Layer 7 of a small transformer language model trained on English Wikipedia (13 layers, counted from 0, width 96).
A neuron's activation on a vector x is GELU(weights . x + bias), where the dot is the dot product.

Input weights of the MLP neurons that the questions are about. A number n stands for (n - 500) times 0.00085.
n5 (bias -0.176): 755,571,577,657,605,616,747,496,487,550,407,366,714,135,190,426,317,457,507,554,482,570,308,335,769,307,374,671,523,399,325,451,351,526,705,477,460,333,414,322,308,617,346,580,561,306,329,465,443,408,468,724,515,753,216,410,852,665,389,348,638,454,566,368,682,516,719,642,435,504,495,607,486,624,607,715,359,412,415,488,396,367,678,719,125,385,596,707,504,365,742,863,408,553,819,341
n65 (bias -0.059): 410,835,277,542,621,447,763,664,269,580,538,588,332,356,488,338,441,292,840,183,474,492,483,535,598,217,745,700,464,706,456,569,385,466,212,422,544,394,545,831,457,347,621,235,314,558,355,435,381,497,372,560,625,584,599,424,523,817,727,545,557,267,717,707,504,453,506,624,702,539,553,255,346,526,526,539,500,401,495,395,714,254,510,395,700,437,557,567,359,309,493,338,537,552,451,537
n112 (bias -0.173): 508,255,278,854,263,625,369,463,255,513,624,451,576,238,709,613,389,588,484,530,457,647,819,547,395,479,403,353,386,544,532,682,142,438,204,900,446,402,612,302,542,573,570,253,652,624,496,283,398,473,535,711,521,349,605,190,215,318,482,162,575,501,446,644,381,577,762,550,557,582,339,501,368,468,402,289,421,462,588,615,487,470,648,153,480,377,391,721,238,496,328,626,277,460,372,348
n144 (bias -0.003): 509,507,576,422,470,529,668,307,327,393,411,279,648,453,524,376,391,451,585,153,661,399,445,410,688,494,298,630,583,341,749,496,289,263,726,538,435,604,609,539,703,574,771,677,300,278,333,730,626,542,547,360,688,336,762,406,377,713,902,606,849,604,528,445,504,510,765,540,125,517,526,418,819,455,676,493,849,583,663,657,388,592,831,826,343,455,485,155,533,511,393,678,382,439,514,340
n169 (bias -0.122): 649,427,635,510,165,419,413,220,602,409,594,631,614,510,622,506,511,308,597,656,372,454,438,497,838,411,572,389,359,488,501,282,416,114,547,655,738,517,441,458,536,709,688,536,626,458,745,670,487,583,634,263,891,612,469,590,375,656,548,228,481,773,614,526,286,254,691,632,287,210,499,50,635,722,590,772,673,740,636,519,427,480,393,567,487,577,568,325,576,641,305,640,420,442,744,518
n184 (bias -0.129): 531,398,502,516,452,718,576,534,171,755,410,381,593,553,333,610,165,491,359,459,526,347,601,383,508,705,575,611,346,387,626,863,245,248,602,412,711,492,641,418,656,559,649,427,160,471,510,421,611,428,579,539,833,504,599,287,266,235,496,663,398,441,374,888,313,354,391,500,709,636,870,215,570,620,337,539,436,648,632,471,524,448,659,439,379,637,524,382,310,91,772,677,447,376,290,553
n224 (bias -0.120): 432,517,699,507,394,667,336,695,151,240,468,277,749,645,571,238,381,508,293,314,121,511,510,448,754,493,549,479,746,531,461,538,375,340,435,578,888,520,618,711,548,438,417,372,601,268,400,543,806,488,484,747,416,470,327,784,731,495,397,587,727,570,266,622,665,403,641,717,502,585,495,373,563,402,248,554,217,680,552,339,294,557,597,544,297,716,283,553,847,269,852,632,372,336,699,969
n227 (bias -0.155): 408,380,501,482,116,533,476,611,346,590,567,510,490,553,505,535,754,328,557,510,480,463,412,299,463,726,439,354,197,512,534,717,516,588,448,389,744,551,405,817,467,741,507,464,219,312,695,387,531,773,580,660,490,418,406,606,608,513,549,493,957,447,534,394,669,429,701,464,462,436,546,625,543,487,518,699,550,643,722,460,441,285,317,680,659,451,344,362,410,695,701,358,637,504,733,128
n234 (bias -0.116): 497,543,679,273,464,601,710,652,389,602,502,580,268,398,571,808,708,352,405,554,307,428,514,808,520,609,606,676,125,511,468,403,390,371,683,507,430,553,493,348,167,606,432,370,511,381,403,429,586,648,656,252,852,540,458,425,682,856,614,552,408,647,250,627,443,382,568,571,277,630,651,543,678,541,399,457,462,599,472,568,495,358,576,525,231,544,610,459,763,634,494,188,320,484,740,221
n256 (bias -0.187): 256,524,503,480,348,462,516,437,553,401,657,457,457,671,696,556,199,151,535,363,433,469,344,553,465,884,506,417,298,629,556,459,327,482,158,310,418,388,522,102,528,215,496,254,544,465,285,484,430,128,591,574,463,481,688,270,573,726,358,318,318,355,422,551,623,502,835,602,250,390,443,670,315,447,393,623,223,264,275,565,435,460,284,174,577,260,331,381,237,540,417,285,529,581,624,505
n324 (bias -0.173): 192,654,406,421,346,570,285,517,292,376,602,305,417,710,324,478,341,531,543,746,333,312,801,374,656,544,235,583,321,498,483,498,542,491,491,345,449,449,711,295,641,549,392,521,245,217,487,976,416,183,130,649,567,501,532,796,757,536,507,388,360,318,443,378,462,330,496,510,411,210,525,227,363,432,710,425,671,534,578,518,314,464,377,531,772,524,212,495,394,268,340,525,544,486,457,327

Each question shows a token from some text and the vector x that enters the MLP there. A number n stands for (n - 500) times 0.012.

" trial": 567,405,549,225,465,374,643,379,520,648,480,574,503,625,439,521,529,464,523,452,426,500,548,579,629,519,282,340,658,396,422,515,668,521,543,560,380,456,551,505,529,344,365,583,326,554,398,535,289,245,462,579,529,559,455,589,482,402,486,465,586,599,723,422,423,580,595,564,451,528,517,414,491,378,538,601,406,471,445,594,637,782,522,528,516,387,627,714,605,417,594,383,728,611,354,584
Which neuron fires most, and how strongly? n324, at about 0.55

"0": 481,357,470,399,396,422,680,593,677,697,484,508,357,647,454,537,391,636,428,485,597,361,646,592,599,496,405,474,504,463,443,605,607,478,482,544,559,534,492,390,545,322,551,523,402,602,408,306,431,250,561,267,327,394,290,501,541,420,438,596,566,710,623,444,483,530,694,467,482,551,385,389,466,494,502,562,523,501,526,473,709,805,428,450,700,560,560,443,532,497,474,372,678,563,478,663
The neuron with the highest activation: n256

" it": 511,530,499,400,462,429,564,554,395,566,557,576,479,651,438,721,567,577,367,389,573,464,599,645,644,468,394,325,782,415,474,418,625,418,412,718,492,390,540,649,545,367,478,598,183,441,566,408,462,341,354,454,470,589,446,466,495,435,598,572,470,613,571,408,545,418,582,606,495,662,437,469,441,474,478,538,492,475,439,630,572,648,439,496,527,499,511,610,501,341,490,487,605,527,321,662
The two highest activations, in order: n224, n65

"S": 564,265,440,485,299,501,523,541,519,447,657,619,297,634,525,500,605,451,483,646,540,442,631,481,380,538,351,400,662,396,372,654,663,699,534,468,411,380,482,647,437,400,345,386,443,631,606,445,397,433,573,342,581,515,313,397,488,293,368,421,678,743,711,504,474,447,537,546,547,541,456,504,479,523,523,495,486,456,636,605,761,616,463,449,566,452,606,614,578,389,511,408,688,498,480,469
The neuron with the highest activation: n227

",": 560,396,514,385,400,579,677,517,521,414,411,451,591,638,441,560,572,571,385,569,476,557,441,567,708,569,435,390,595,407,478,442,586,596,500,517,542,246,509,637,509,226,474,498,257,518,423,461,375,407,651,499,582,413,348,429,576,300,472,584,653,714,579,425,311,460,517,592,547,645,423,521,411,427,556,570,471,597,570,573,532,640,519,417,592,450,732,671,513,374,342,611,497,564,487,541
The two highest activations, in order: n224, n5

"und": 557,521,418,288,357,508,549,615,413,552,397,573,486,663,251,492,611,567,456,538,521,472,626,650,709,533,434,374,621,472,409,615,806,582,419,585,204,450,357,547,503,337,245,532,446,589,483,495,501,412,529,567,514,535,381,493,472,346,450,384,536,648,572,460,378,541,512,516,541,729,409,536,424,412,573,678,497,377,451,550,605,544,444,477,444,500,431,707,558,429,522,456,710,677,570,587
Which neuron fires most, and how strongly? n5, at about 0.3

" was": 592,431,589,328,446,464,698,497,442,465,535,502,466,645,396,566,596,620,454,534,503,538,617,706,675,469,434,466,615,486,554,455,635,571,466,735,444,429,504,520,431,422,373,474,209,401,574,491,456,388,575,405,421,511,316,462,508,456,512,462,589,523,534,504,317,518,681,705,452,701,405,540,486,530,513,580,477,472,501,398,700,735,342,426,519,387,594,612,469,400,497,472,429,522,425,491
Which three neurons fire most, strongest first? n234, n112, n5

" Aug": 472,424,474,322,507,485,578,427,503,372,573,574,496,645,402,451,596,454,337,482,463,488,533,524,649,677,414,512,473,446,462,526,671,635,491,452,376,399,532,687,610,388,411,523,447,590,510,451,412,432,640,487,340,374,334,622,447,298,360,561,558,769,619,377,549,357,430,547,485,687,511,394,261,409,503,574,460,461,583,616,611,908,550,470,541,469,664,752,602,390,408,498,473,614,487,559
Which neuron fires most, and how strongly? n224, at about 0.65

" Nevada": 539,431,507,476,523,350,535,590,373,586,526,584,376,562,498,542,515,580,202,502,361,489,572,685,505,609,302,427,587,386,472,588,604,693,532,697,472,322,517,553,516,313,496,482,288,632,462,353,293,239,490,470,470,529,451,554,589,474,423,541,487,709,592,460,478,523,545,495,574,583,419,490,461,568,454,486,431,370,512,663,636,709,543,427,525,551,495,550,664,466,504,388,643,675,511,558
The neuron with the highest activation: n112

"1": 504,368,413,391,448,375,594,591,588,597,396,438,318,669,367,594,538,637,613,502,566,472,555,470,640,536,468,483,513,497,375,597,685,517,542,417,518,548,388,429,620,513,385,576,299,508,468,415,548,387,505,285,563,493,330,509,507,352,487,493,539,793,633,434,420,642,687,412,535,525,376,352,406,491,579,555,469,517,545,558,602,815,474,453,592,520,664,670,553,395,369,394,572,547,413,603
The neuron with the highest activation: n324

"nes": 491,448,392,384,523,424,536,517,434,581,521,515,521,746,379,564,626,496,392,492,412,456,632,618,597,518,489,519,512,504,460,615,621,579,414,616,188,434,615,514,503,284,414,518,355,499,495,440,364,251,490,487,508,458,357,431,518,317,436,369,438,818,505,372,386,577,500,522,519,714,456,634,591,609,532,601,435,299,543,651,613,577,604,523,595,455,548,532,649,388,559,532,708,609,533,560
The neuron with the highest activation: n256

"r": 497,533,439,462,514,636,647,397,580,578,531,562,535,789,538,548,574,477,499,570,425,301,452,517,671,441,555,511,612,425,477,505,597,428,373,556,134,494,531,552,400,379,473,587,468,654,512,468,268,393,553,409,495,464,286,464,594,381,334,377,492,750,626,444,513,518,453,447,404,518,435,538,527,472,508,586,504,429,611,715,564,724,439,510,537,363,675,633,536,279,423,525,584,627,573,481
The neuron with the highest activation: n5